Layer 7 of a small transformer language model trained on English Wikipedia (10 layers, counted from 0, width 64).
A neuron's activation on a vector x is GELU(weights . x), where the dot is the dot product.
The model reads these tokens: "ue" "v" "a" " G" "ran" "ada" "." " After" " the" " d" "iss" "olution" " of the" " G" "ran" " Col" "omb" "ia" ", it" " became" " part of the" " Republic" " of N" "ue" "v" "a" " G" "ran" "ada" " (" "m" "od"

The vector x that enters this layer's MLP at each token. A number n stands for n times 0.037.
0 "ue": -13 -26 -19 10 2 -16 6 0 -3 4 -13 3 18 -7 -18 13 27 -11 27 -19 7 27 -16 6 -17 -16 -19 22 14 -13 9 1 28 -3 37 13 37 -12 -94 30 20 17 -10 1 -12 -7 46 -5 -22 -8 -30 -16 -18 -11 21 19 -44 1 21 -14 18 -12 -40 -20
1 "v": 5 14 -15 2 6 1 33 19 -19 2 -24 34 28 -4 -10 50 42 0 15 -24 -13 12 -17 -18 -42 -24 -30 19 -18 6 29 11 24 3 -11 -1 10 -1 -84 21 9 18 -13 4 -22 29 31 7 2 -16 -4 -10 -28 6 29 24 -36 -14 25 4 35 -5 -3 -35
2 "a": -3 -15 8 -16 1 -9 -6 9 8 21 -10 2 11 9 -4 29 30 1 18 -38 -12 20 -19 5 -17 -26 -30 8 -4 -11 21 10 36 -1 38 1 27 -7 -95 29 10 31 -3 14 -11 -16 14 -39 -14 1 -16 5 -22 -15 10 27 -40 -16 19 -15 32 -11 -25 -22
3 " G": -26 -10 -36 -10 17 -13 -7 13 -45 40 -24 15 13 -4 -22 6 33 3 32 -48 -3 3 -32 -6 -25 -1 -16 -5 -22 -2 20 1 29 -18 19 16 -10 1 -87 29 -10 7 -11 16 3 3 43 -25 -4 -25 -20 -35 -16 -10 -3 7 -49 3 1 -8 22 7 -13 -10
4 "ran": 9 -8 -15 15 -10 1 9 42 -32 7 -28 19 41 6 -17 1 28 6 8 -28 -18 -7 -29 23 -20 0 -3 29 -1 7 24 5 5 12 1 33 14 -7 -86 42 11 16 -13 5 -4 -9 15 -28 -23 -41 -1 -25 -26 36 12 30 -39 -4 -7 -5 41 3 -17 -22
5 "ada": -5 -14 3 6 -5 -15 9 11 -16 -4 -11 7 27 -4 -9 14 33 -1 33 -23 -10 21 -21 5 -19 -33 -14 28 9 -14 19 4 25 4 40 4 18 -2 -93 29 26 24 1 0 2 -15 20 -13 -40 -3 -1 6 -19 11 24 22 -48 -8 6 0 37 2 -40 -22
6 ".": -29 -15 -21 -4 46 -10 -13 1 -18 14 -7 11 -4 20 -7 28 40 -12 -31 -8 -7 34 -29 1 3 7 -12 15 -14 -16 -11 32 2 -18 42 -10 11 11 -57 55 17 22 -24 20 -25 -1 10 -25 -24 16 5 24 -10 -42 19 16 -18 10 37 19 49 7 -42 -12
7 " After": 27 2 -1 1 35 7 -28 16 -20 14 -15 27 23 42 -34 15 10 -15 -45 22 9 27 -27 -1 15 -25 -13 2 16 -29 -7 -1 -30 -15 51 19 25 -11 -47 46 18 22 -46 23 -9 -7 65 -29 -1 7 32 2 4 -24 22 0 -7 31 13 1 8 -2 -10 -21
8 " the": 5 -4 -16 -13 30 -14 -64 21 6 28 -11 6 29 29 -17 11 22 -10 -10 -1 -7 50 -16 8 -12 -10 -49 13 1 -4 4 16 -25 -7 49 5 27 37 -46 53 -8 10 -24 17 -18 -12 48 6 -2 4 -21 12 1 -9 22 12 -5 23 38 -6 29 -28 -7 -27
9 " d": -12 -46 -26 -2 -2 -16 -34 15 -36 26 -30 -8 21 26 4 -8 53 -22 9 -10 7 -18 -9 -20 -14 -40 -53 -11 -3 -39 29 21 -6 -30 -19 -11 -12 48 -50 40 -5 8 -7 11 5 -10 44 -10 21 -17 -34 -12 -7 -17 7 14 -32 23 31 -2 22 4 -10 7
10 "iss": -18 -33 26 11 10 32 -34 15 5 6 -43 4 42 17 10 -5 46 -22 -1 15 23 -31 -36 -16 12 -52 -24 25 16 4 17 51 7 19 -16 -24 -32 42 -33 56 8 -4 -15 -2 -12 -7 41 -32 1 0 -16 -25 -4 -11 2 27 -14 -26 10 6 14 -21 -4 -17
11 "olution": 2 -5 2 17 17 -4 -22 25 7 25 -26 34 17 4 -14 13 46 -18 30 -18 25 22 -17 -17 -25 -38 -16 20 21 -19 21 11 5 -16 20 11 8 8 -57 40 26 6 -10 18 5 -21 56 -14 -37 14 -10 17 -2 -34 16 18 -28 4 48 2 25 -40 -34 -13
12 " of the": -15 -10 -23 -11 22 1 -53 28 5 21 -15 -9 20 12 -10 13 29 -12 6 -7 2 54 -21 9 -15 -10 -47 9 3 -7 -4 16 -7 -6 52 -6 35 33 -50 52 -4 17 -14 25 -17 -12 44 -3 -2 0 -22 4 -1 -15 25 17 -8 22 46 -9 31 -25 -22 -14
13 " G": -33 -12 -44 -6 22 -14 -23 29 -35 40 -23 -5 24 -1 -23 -32 17 -9 44 -42 13 -7 -43 -1 -7 -12 -25 -10 -11 -7 4 12 12 -25 -2 21 -13 22 -60 39 -3 -2 -7 45 24 4 59 -28 -1 -30 -18 -33 9 -20 5 12 -16 29 16 -12 19 -4 -15 12
14 "ran": 13 -17 -1 17 20 -13 -19 62 -18 10 -8 46 15 21 -2 -32 25 12 23 5 -4 17 -34 30 -12 -17 -29 30 -15 10 17 5 17 -12 -22 23 10 26 -31 47 19 13 29 15 14 7 9 -57 -25 -44 9 -35 -8 30 4 54 -14 18 -28 5 31 2 -19 -23
15 " Col": -2 -22 -7 9 39 -20 -1 15 -7 32 -26 10 46 -18 -25 -12 20 15 7 -35 -9 -11 -35 15 19 3 -30 -18 7 14 23 1 -2 -34 0 -33 -12 26 -59 37 0 30 5 27 3 -12 43 -30 -10 -8 -29 -8 0 19 34 35 -33 -15 23 -42 37 10 -35 1
16 "omb": -9 4 3 19 -9 -17 -14 19 9 39 -15 31 57 -18 -15 -6 5 1 47 -11 -6 8 -2 4 -17 -40 -19 13 -9 21 17 11 4 -36 9 33 -1 30 -59 48 17 19 7 31 2 -8 50 -14 -40 -10 -2 1 -8 17 44 35 -45 -4 30 -17 28 2 -6 -5
17 "ia": -22 -19 7 -12 5 -15 -16 8 18 21 0 -4 33 -7 1 -2 20 -11 31 -32 -1 30 -15 14 -8 -40 -22 29 -8 -23 9 4 18 -18 26 2 33 11 -71 34 32 17 1 30 9 -33 32 -20 -36 -12 -19 10 24 -17 29 37 -32 -2 12 -7 44 5 -39 -18
18 ", it": -7 -11 -5 0 34 -25 -36 16 3 32 2 -1 45 42 -18 -11 51 -21 5 7 -11 -20 -9 15 -6 -27 -31 20 9 -36 -3 19 7 -31 35 5 19 17 -40 42 13 23 -29 7 -1 -25 41 2 0 29 26 30 -7 -49 13 6 -24 42 26 17 35 -8 -10 -13
19 " became": -13 4 4 -7 38 21 -34 12 -2 33 -20 -14 27 6 -41 3 33 6 -22 -8 28 14 -24 22 -4 -59 -9 11 17 -4 -12 26 -25 -18 57 -19 16 11 -51 67 5 -6 -14 4 -25 -14 55 -16 -16 2 2 -4 -4 2 -2 11 8 -6 18 30 17 -22 0 -11
20 " part of the": -22 -11 -27 -17 27 3 -70 20 1 28 -18 3 27 4 -27 4 24 -1 7 -19 -3 56 -21 18 -19 -21 -40 9 5 -10 -9 13 -15 -12 55 -3 27 33 -42 51 -2 4 -9 23 -11 -14 49 0 -5 -5 -22 3 -2 -8 21 9 -6 9 40 -7 25 -18 -13 -16
21 " Republic": -28 1 14 -13 15 -13 -26 36 -2 19 -21 7 18 -12 -15 -20 35 1 46 -25 5 26 -20 -6 6 -29 -10 4 -9 -8 15 24 -4 -20 36 11 25 4 -60 35 34 22 20 31 20 -10 60 -24 -24 -8 -18 7 1 -16 42 21 -7 -15 41 -2 8 7 -48 -5
22 " of N": -51 -1 -39 -18 33 -18 -8 47 -15 34 -8 0 24 4 -19 -7 12 -25 15 -26 4 2 -53 -29 -19 -23 -29 -2 -31 7 13 17 14 -15 1 6 9 21 -63 37 11 30 3 10 27 -9 44 -40 19 -20 -12 -8 14 -14 12 34 -18 -9 15 -5 24 18 -29 5
23 "ue": -18 -21 -8 16 12 -4 -5 19 4 15 -34 14 49 -11 -34 -17 22 -22 17 -7 7 30 -35 7 9 -19 -4 16 -6 -12 21 21 30 5 3 2 34 -6 -72 36 41 29 -6 3 12 5 54 -20 -20 -3 -28 -23 1 12 34 49 -35 5 16 -10 -3 23 -13 -16
24 "v": -9 14 3 13 18 4 13 27 1 47 -22 13 63 -9 10 30 1 1 16 -17 -8 2 -30 -43 -26 -60 -23 24 -52 11 45 9 11 -22 5 -6 -2 16 -54 15 10 14 8 7 8 20 46 -11 -1 -21 0 -1 -4 -1 39 39 -30 18 28 3 25 26 9 -12
25 "a": -24 -21 6 -11 15 4 -10 22 6 35 -31 18 40 -12 0 -18 36 -25 34 -50 -25 39 -8 -8 -27 -38 -1 11 -31 -8 27 7 19 -11 35 -4 25 13 -58 31 -6 21 0 15 -11 -19 29 -25 -29 -21 -1 17 7 -9 15 34 -44 -22 1 -6 38 16 -23 3
26 " G": -2 -16 -50 -2 12 12 -7 47 -51 37 -22 -1 40 -9 -16 -35 4 1 44 -28 18 -20 -39 10 -2 -17 -29 1 -6 -8 21 9 15 -31 4 33 -27 -9 -40 36 -20 -13 -16 27 31 4 32 -40 -7 -41 -10 -29 4 2 -14 8 -23 42 17 -5 40 10 -21 14
27 "ran": 12 -20 10 20 28 -4 -18 52 -26 16 -15 40 37 21 1 -25 19 11 19 0 0 10 -38 28 -15 -22 -20 23 -13 12 16 -8 13 -17 -7 17 -6 13 -38 47 5 17 30 6 22 0 8 -52 -30 -51 7 -15 -9 35 7 55 -27 20 -31 12 28 5 -31 -28
28 "ada": -7 -18 8 -3 1 -15 -5 11 12 9 -9 11 49 -2 8 4 24 -6 30 -16 -2 19 -20 3 -5 -41 -13 25 -8 -16 13 2 18 -11 38 3 27 1 -73 45 28 17 5 10 13 -28 38 -23 -41 -12 0 28 1 4 28 34 -49 -1 7 1 43 3 -37 -23
29 " (": -2 -27 -34 -9 49 13 -4 -10 -28 43 -19 2 -2 4 -30 20 6 -11 -7 -36 48 -6 -17 18 -36 -25 -28 31 -38 -11 6 -2 2 -35 28 0 22 27 -44 51 19 33 -23 22 9 -18 26 -22 -8 6 -23 21 9 -58 28 2 -15 -4 15 -9 13 1 -18 4
30 "m": 13 10 -6 -5 28 -8 -27 34 -12 31 -29 -13 -14 14 -48 27 -1 -17 -12 -25 11 -23 -9 13 -24 -25 -42 -1 -23 10 -10 13 -48 -18 -10 5 0 30 -58 27 -23 -8 -19 5 -12 -20 24 -14 -17 12 -32 15 35 -29 -1 47 -49 9 -13 -23 10 2 16 -46
31 "od": 9 -9 -5 20 7 -8 -15 15 -16 7 -16 76 24 -28 18 -11 23 -12 -10 -28 34 -9 -12 18 4 -1 -20 -5 7 16 0 5 -21 -18 -7 3 -8 26 -45 40 -5 -6 13 39 -23 10 57 -18 -66 -21 -35 9 -2 -9 37 42 -38 14 -4 19 17 4 24 -11

Each question shows the input weights of one neuron of the MLP. A number n stands for n times 0.023.

n309: -43 10 -40 -13 -12 15 31 -7 20 7 -18 -34 0 -26 7 4 9 0 -35 -14 -34 -24 4 -38 -43 0 30 2 -22 23 31 -6 -4 -27 -23 13 16 8 21 -13 23 25 9 36 -26 -34 -28 -46 18 -30 62 -27 -4 6 -33 -28 22 -15 43 -19 20 -17 -49 12
It fires most on token 22 " of N"

n281: 20 5 -35 -1 0 -3 26 -27 28 -7 25 9 -13 8 -42 27 30 18 22 13 -59 -22 -19 -22 25 38 -7 -37 28 -18 5 17 17 -31 20 12 -19 13 -19 -36 -2 -12 22 7 10 13 12 28 37 -24 35 -29 -7 -3 18 6 -1 17 3 28 -3 0 -9 -8
On which token does it fire most, and how strongly? 1 "v", at about 3.3

n14: -5 12 10 -17 -7 -16 -18 -19 -30 -30 25 22 -23 -32 5 16 -6 -52 7 -19 -10 7 11 29 4 -2 7 -8 18 -64 25 -15 -49 28 -24 21 -17 26 -2 7 -19 52 -29 58 46 -3 -18 22 61 -3 24 -21 8 33 -27 17 -41 -25 36 -4 -3 21 7 -9
It fires most on token 9 " d"

n60: 4 21 6 -23 8 -14 -27 -44 -1 21 -1 31 2 -11 -21 18 -33 -11 -4 -5 43 22 47 -2 -2 -17 -1 -30 -24 -6 27 2 34 24 -9 28 9 43 32 12 27 45 -19 -8 20 17 -8 22 24 -24 0 -45 16 28 12 -42 -15 -13 -3 -10 -8 -33 14 -21
It fires most on token 29 " ("

n33: -18 0 -60 -41 -8 -12 -20 16 27 -21 13 -11 25 -18 22 25 40 34 17 24 -16 -14 -20 3 5 16 21 5 -8 1 -55 50 20 3 2 27 -21 13 -14 -61 -11 -16 -14 16 -9 4 -15 17 -2 8 -30 30 -28 -1 -21 -10 -23 33 -5 37 -38 -12 21 2
It fires most on token 18 ", it"

n244: -26 23 0 17 42 -5 0 3 -7 13 25 -42 0 -16 24 22 -7 -9 6 -52 -6 -10 26 -12 -33 -14 42 -11 -3 17 -12 -33 -35 33 -7 -20 -24 -46 33 5 -3 8 -8 32 -28 -7 23 11 28 24 14 -20 -19 4 19 -10 10 1 3 -39 48 14 14 -2
On which token does it fire most, and how strongly? 24 "v", at about 1.2

n149: 61 6 3 7 9 21 32 -21 -13 24 18 13 -16 -5 -11 -8 -16 -7 1 18 -41 -11 6 2 20 12 -10 26 6 4 38 11 -24 -33 22 -34 -20 35 8 -13 -28 34 -6 12 -6 -19 6 16 -12 11 -31 8 -2 36 -6 -12 7 -6 -9 -6 19 1 29 1
On which token does it fire most, and how strongly? 15 " Col", at about 3.8

n245: 7 -18 16 24 8 29 -7 12 -43 -5 5 3 -13 -46 -4 -45 39 -1 29 20 -15 -18 36 -27 -12 -23 -38 42 66 5 14 -36 3 -8 22 -7 -9 -11 71 -29 -12 -11 2 7 1 -10 14 -14 -18 4 -17 8 33 -9 -12 -1 22 -6 -58 20 -11 19 -5 -19
On which token does it fire most, and how strongly? 27 "ran", at about 1.1

n367: 43 -33 -28 13 -3 -16 4 -15 -22 -22 -21 31 12 -20 7 11 -32 -30 -35 20 37 35 -43 -42 -1 9 34 -35 -20 -50 -1 -24 18 -3 30 14 17 -6 -11 -21 -37 -4 -47 -33 -7 10 -40 -34 -39 30 21 -15 9 -7 -6 7 26 9 5 -37 -2 -4 41 33
On which token does it fire most, and how strongly? 7 " After", at about 5.6

n375: 29 -34 -8 -23 -5 -27 22 12 7 8 -13 -26 -14 4 10 -10 -11 1 -36 -6 -12 -8 -3 12 -33 27 23 3 -35 12 -4 4 -8 -31 -22 13 -2 27 -16 17 -27 37 -25 22 -7 10 0 29 43 1 13 -8 -7 -10 -6 31 24 -17 28 34 15 -40 13 23
It fires most on token 29 " ("

n125: -20 23 -11 12 -30 -8 23 16 -14 -43 -22 -24 -39 -1 8 -18 -32 -47 12 3 17 25 -19 -27 6 -4 -37 1 -29 -15 11 28 6 5 18 -6 27 3 3 -8 5 -35 17 -15 -9 -15 -10 52 -13 -9 -22 -35 13 -4 -5 -3 -5 19 -10 -20 -13 -47 8 19
On which two tokens does it fire most, strongest first? 0 "ue", 12 " of the"

n255: -1 22 0 39 4 -23 1 -5 -18 -12 15 -22 -23 19 -15 1 -13 -12 -6 1 -24 13 -20 29 62 12 5 22 -4 -57 13 15 -5 5 18 22 4 41 53 9 26 -31 -6 -25 -17 9 34 7 12 34 -37 -4 -36 52 -54 -1 -32 -9 22 -21 -30 18 1 -9
On which two tokens does it fire most, strongest first? 23 "ue", 8 " the"

n140: -19 -9 -21 -3 -45 -3 1 28 54 4 -20 -14 -29 -38 18 55 4 -4 -30 -1 16 25 0 -48 -4 16 19 36 -9 -48 -3 -27 -24 22 17 20 -36 9 -4 -10 6 -13 -25 0 14 -70 -30 28 11 -13 -38 -5 8 -25 -5 -30 -13 26 -8 -5 15 24 -10 13
It fires most on token 17 "ia"

n19: 17 0 46 12 23 -19 -17 -24 2 -13 -16 5 -17 22 7 24 -5 -20 -6 -15 -7 2 11 -15 -30 -38 25 -24 0 20 -2 -8 -20 10 -17 3 11 83 36 10 -17 20 11 12 -9 -12 -16 55 29 -37 6 27 -10 -9 -12 -11 30 -28 35 18 36 25 5 -22
On which token does it fire most, and how strongly? 8 " the", at about 2.4

n355: 33 -18 27 22 3 27 -9 -10 9 13 18 36 -22 -36 16 5 -39 -9 -1 10 16 7 14 19 15 15 1 4 -7 15 -39 -16 33 -20 -1 -18 -25 -5 -16 -10 5 4 23 18 55 -9 3 4 -31 23 16 1 0 -10 -4 -28 -30 24 25 13 -2 10 16 9
On which two tokens does it fire most, strongest first? 31 "od", 16 "omb"

n319: 7 -1 20 -37 -15 4 19 2 31 30 14 -15 -12 -30 0 -28 -22 -16 -23 58 3 -1 -5 -20 -6 -33 21 -23 -5 38 -12 26 -7 -1 -13 -20 20 -20 -2 -16 -16 -11 -5 26 5 39 -21 20 -4 -10 -12 22 -46 -42 38 -14 -17 16 45 14 -11 5 20 -13
It fires most on token 24 "v"

n361: 14 24 12 4 16 17 3 0 4 -1 7 -18 23 -40 -5 0 -11 -21 -2 -1 -7 -27 -7 -35 -17 27 19 -7 -49 -16 5 -29 8 3 5 26 -5 -35 -29 6 13 -20 36 0 -14 30 4 20 4 -25 24 14 26 1 8 1 -8 -10 -3 22 11 -33 79 3
On which token does it fire most, and how strongly? 24 "v", at about 5.7

n231: 36 1 11 -13 24 -13 25 -6 20 -24 17 16 -32 -46 11 20 15 -33 6 -17 29 -28 16 -8 5 30 14 49 20 8 -18 -21 2 2 24 7 19 4 -1 11 -10 -24 34 4 -33 5 -39 21 -3 -20 19 0 13 -31 -18 22 -51 -6 22 -23 -46 31 1 30
On which token does it fire most, and how strongly? 31 "od", at about 2.1

n357: 9 10 31 10 -7 -1 9 13 27 -54 25 -41 -7 -22 -9 -8 -9 -25 45 -16 -13 -7 3 -22 12 -11 25 11 18 24 -37 -10 -12 15 5 -16 -31 -16 -19 -9 2 22 29 14 -5 -27 6 35 -9 38 -2 8 -6 18 -10 -33 -33 -6 -21 -44 14 -39 -9 11
It fires most on token 5 "ada"

n16: -6 -34 17 -10 21 -20 28 -18 38 -1 1 -20 -22 -41 -7 -12 5 16 24 -2 -16 3 -21 -21 -8 -8 -16 -3 0 -3 -12 -3 -10 -46 21 14 26 -11 -5 15 -24 -19 37 -1 17 -4 -18 4 25 28 41 1 27 32 -18 -1 -16 -8 15 32 3 -29 -4 33
It fires most on token 25 "a"

n45: 30 18 2 19 -6 15 -2 -4 -5 -2 56 -23 -16 3 23 -3 1 -15 22 39 1 -1 -38 -37 8 -17 -7 12 35 22 27 -10 -5 27 23 -8 4 -12 8 -16 12 25 7 16 38 -7 45 -14 25 -9 32 -13 -15 -24 -41 -28 -26 21 -19 9 -22 23 -14 -25
It fires most on token 7 " After"

n247: -7 -4 -5 5 -22 11 -9 -19 -2 20 7 -6 18 18 22 -20 -47 22 10 4 -46 28 -13 -3 9 -5 -21 -10 -26 -28 -7 -1 25 6 13 -34 -25 -24 33 -27 -8 6 -34 -7 36 -5 15 -5 -38 -12 -4 11 18 -10 5 10 27 -28 12 0 29 -23 -22 5
Its three highest activations, in order, are on tokens 17 "ia", 25 "a", 28 "ada"

n295: -13 9 9 30 5 1 -12 -16 41 9 17 12 -43 1 -10 25 -4 -20 -10 -23 3 -8 13 -6 -2 -26 14 25 12 28 -40 -9 5 51 1 -6 -3 0 30 -19 22 -49 -5 -8 -4 12 20 9 -24 -10 -22 -38 6 -21 18 -5 30 -5 -3 -42 9 -49 -25 26
On which two tokens does it fire most, strongest first? 11 "olution", 10 "iss"

n86: -2 -26 6 3 13 19 -2 26 -10 20 -25 -21 -14 4 -15 10 -24 -34 28 10 -45 0 28 41 -38 -9 20 -20 -20 -2 -14 -6 11 24 -7 23 7 -59 35 -6 17 -9 -25 6 32 6 40 -13 17 18 3 -5 3 19 15 20 27 -21 15 10 15 -37 2 17
It fires most on token 26 " G"

n327: -31 -20 -10 -60 9 0 23 -26 -8 -22 6 -2 -23 -4 -6 68 43 24 29 10 13 17 -8 -4 55 -9 15 -13 -84 -17 20 22 -8 18 2 12 15 -33 49 -19 -50 42 8 43 -32 -23 -44 2 25 20 -29 -1 -19 32 31 -15 5 2 31 74 -47 4 -4 -17
On which token does it fire most, and how strongly? 6 ".", at about 1.9

n271: 18 33 -30 -8 -22 27 38 -15 14 7 8 -31 41 10 24 -13 4 11 -52 13 19 -20 -17 -16 2 -14 -23 6 -6 13 4 17 19 55 1 -2 24 -8 27 -34 17 37 18 -14 23 -29 8 -1 31 -20 -21 6 13 -2 4 22 15 16 47 7 14 0 7 27
On which token does it fire most, and how strongly? 24 "v", at about 3.8

n284: 3 -18 13 -30 5 -23 21 13 10 -5 26 8 32 15 -3 12 31 7 19 11 15 2 -26 -21 14 4 1 10 -26 -3 -21 -72 -5 -18 7 -36 23 -36 22 11 -31 21 -1 -18 -37 -47 -5 6 -22 -4 -23 1 -20 45 -31 -53 -9 39 1 30 -36 33 18 -7
It fires most on token 18 ", it"

n141: 23 33 14 -6 20 23 22 26 0 28 12 -22 9 5 7 58 -51 -34 4 -20 -22 35 3 -23 9 -23 22 46 -27 -19 -33 -17 -26 -23 -29 2 -28 10 -9 26 -14 24 4 -45 3 -17 -30 5 -9 12 -4 -14 -26 11 4 -37 7 -24 21 9 -23 6 7 -23
It fires most on token 24 "v"

n35: 23 -2 -3 -13 16 36 29 -9 3 -11 5 17 -8 -30 23 -16 6 -12 -1 12 2 -27 27 32 32 28 -16 12 -1 -5 19 -7 32 14 -35 10 29 -8 13 13 0 20 -36 24 15 -21 -4 -28 -27 21 40 24 6 -13 25 -27 7 -15 -28 28 4 2 -10 26
On which two tokens does it fire most, strongest first? 29 " (", 31 "od"

n77: -8 -16 -10 -2 9 3 -4 -13 -6 7 10 -29 -19 -9 -20 -5 13 -37 -15 -24 19 5 1 34 0 16 12 29 -25 11 -13 14 -8 23 2 -40 6 1 7 -22 16 10 11 6 12 18 5 19 -1 -48 42 -7 8 23 -4 -23 -5 -7 -25 -8 -4 13 -45 -6
On which token does it fire most, and how strongly? 29 " (", at about 1.3

n341: -8 20 21 -21 -50 0 -43 -14 55 7 -10 8 -25 -30 6 7 -35 -6 13 2 1 21 30 -21 -6 -5 -3 20 30 0 -33 -5 -4 3 -1 -8 37 7 -21 -29 15 40 -18 -12 47 -17 26 1 -2 -43 12 -15 7 24 -35 -7 -3 -14 -8 -4 -1 -5 8 -29
It fires most on token 17 "ia"

n191: -39 27 1 6 70 -17 -12 -8 -20 3 7 46 0 -8 -31 -10 -33 15 6 -21 12 13 2 7 21 24 18 -2 -11 -5 7 -6 -12 -24 -14 -8 4 -6 12 -7 13 -32 -7 11 17 -1 17 29 -14 11 -14 -15 -14 9 -2 -59 13 36 -26 -32 13 21 10 33
On which two tokens does it fire most, strongest first? 13 " G", 26 " G"

n154: 39 25 2 12 36 -79 -19 -28 -51 -35 -36 16 -5 14 26 22 42 -19 -10 -13 -29 -1 51 5 17 33 -14 -15 -14 4 -10 -30 -19 1 -11 -12 -1 3 35 25 35 27 -74 -58 -29 25 -11 -6 26 36 -55 -18 8 -8 -38 41 9 22 27 71 28 -11 16 7
It fires most on token 6 "."

n167: -23 7 16 6 2 -9 -28 -37 37 -14 -10 37 -3 8 12 15 -51 33 -25 -6 -1 -2 18 17 -34 -9 24 13 40 -14 16 8 31 -64 9 20 -12 -4 -11 7 5 -29 -12 15 -9 7 2 37 26 19 -15 32 47 40 -11 19 6 23 -4 11 23 0 36 -18
It fires most on token 16 "omb"

n138: 21 27 -11 -4 -34 -20 27 35 24 -10 -20 -7 -36 -33 -50 16 10 34 -47 12 25 22 -32 -59 -21 -1 -9 19 -26 1 -23 -36 -17 35 -7 22 -36 -29 -3 15 -32 19 13 -20 26 -30 -1 -5 -25 9 -21 -36 3 70 -37 3 -3 -11 -2 -33 8 -24 11 -10
On which two tokens does it fire most, strongest first? 4 "ran", 30 "m"

n303: 7 10 15 6 -52 33 -36 -19 -26 23 49 0 -57 19 18 1 15 -43 -29 -23 12 -20 1 28 -25 3 18 -27 22 4 -3 5 18 -23 -11 7 -5 -2 -23 -2 -40 23 -29 -24 -9 -37 -8 10 10 -15 35 18 3 -23 -5 18 34 -15 7 45 11 6 27 -11
On which token does it fire most, and how strongly? 18 ", it", at about 2

n38: -1 25 -21 5 -20 -3 2 13 -9 19 -14 -46 -22 14 21 -11 1 6 8 27 5 4 13 -1 10 4 37 -40 -36 2 14 12 -20 -3 -38 -20 2 51 -8 -10 27 -10 -8 26 27 -9 -22 14 13 10 34 -29 22 -18 3 -16 -31 -31 32 -14 -14 2 -27 -18
On which token does it fire most, and how strongly? 9 " d", at about 2.5

n192: -8 -19 14 15 11 -15 -52 5 -9 22 -31 9 -20 -14 -3 -49 -19 1 6 7 3 16 27 -37 22 6 26 12 7 38 4 -11 -20 8 0 23 -7 -29 11 41 -36 17 -15 -11 15 24 -20 37 4 -14 -33 16 10 20 -12 19 -30 -5 -30 24 -54 -10 0 -6
It fires most on token 27 "ran"

n135: 10 13 49 -52 2 27 3 6 -5 -2 -15 -48 4 -27 29 -12 2 7 18 -26 10 17 14 -31 -26 6 32 28 4 26 -2 -1 20 -4 -10 48 -3 -36 30 15 17 28 -25 5 40 13 0 -30 4 6 41 43 -28 -42 18 -14 17 7 -7 -13 32 -10 -2 -20
It fires most on token 21 " Republic"

n145: 11 -11 -7 19 -67 4 -25 6 -37 -17 54 -28 -2 -1 12 0 -7 -8 -30 33 -11 16 -25 -5 -12 22 33 1 5 -6 30 17 -41 -23 25 23 1 -12 32 -13 -32 19 14 -18 18 5 -44 11 45 -80 6 14 -24 -25 35 36 12 -39 -10 5 62 -52 0 -30
Its three highest activations, in order, are on tokens 4 "ran", 27 "ran", 14 "ran"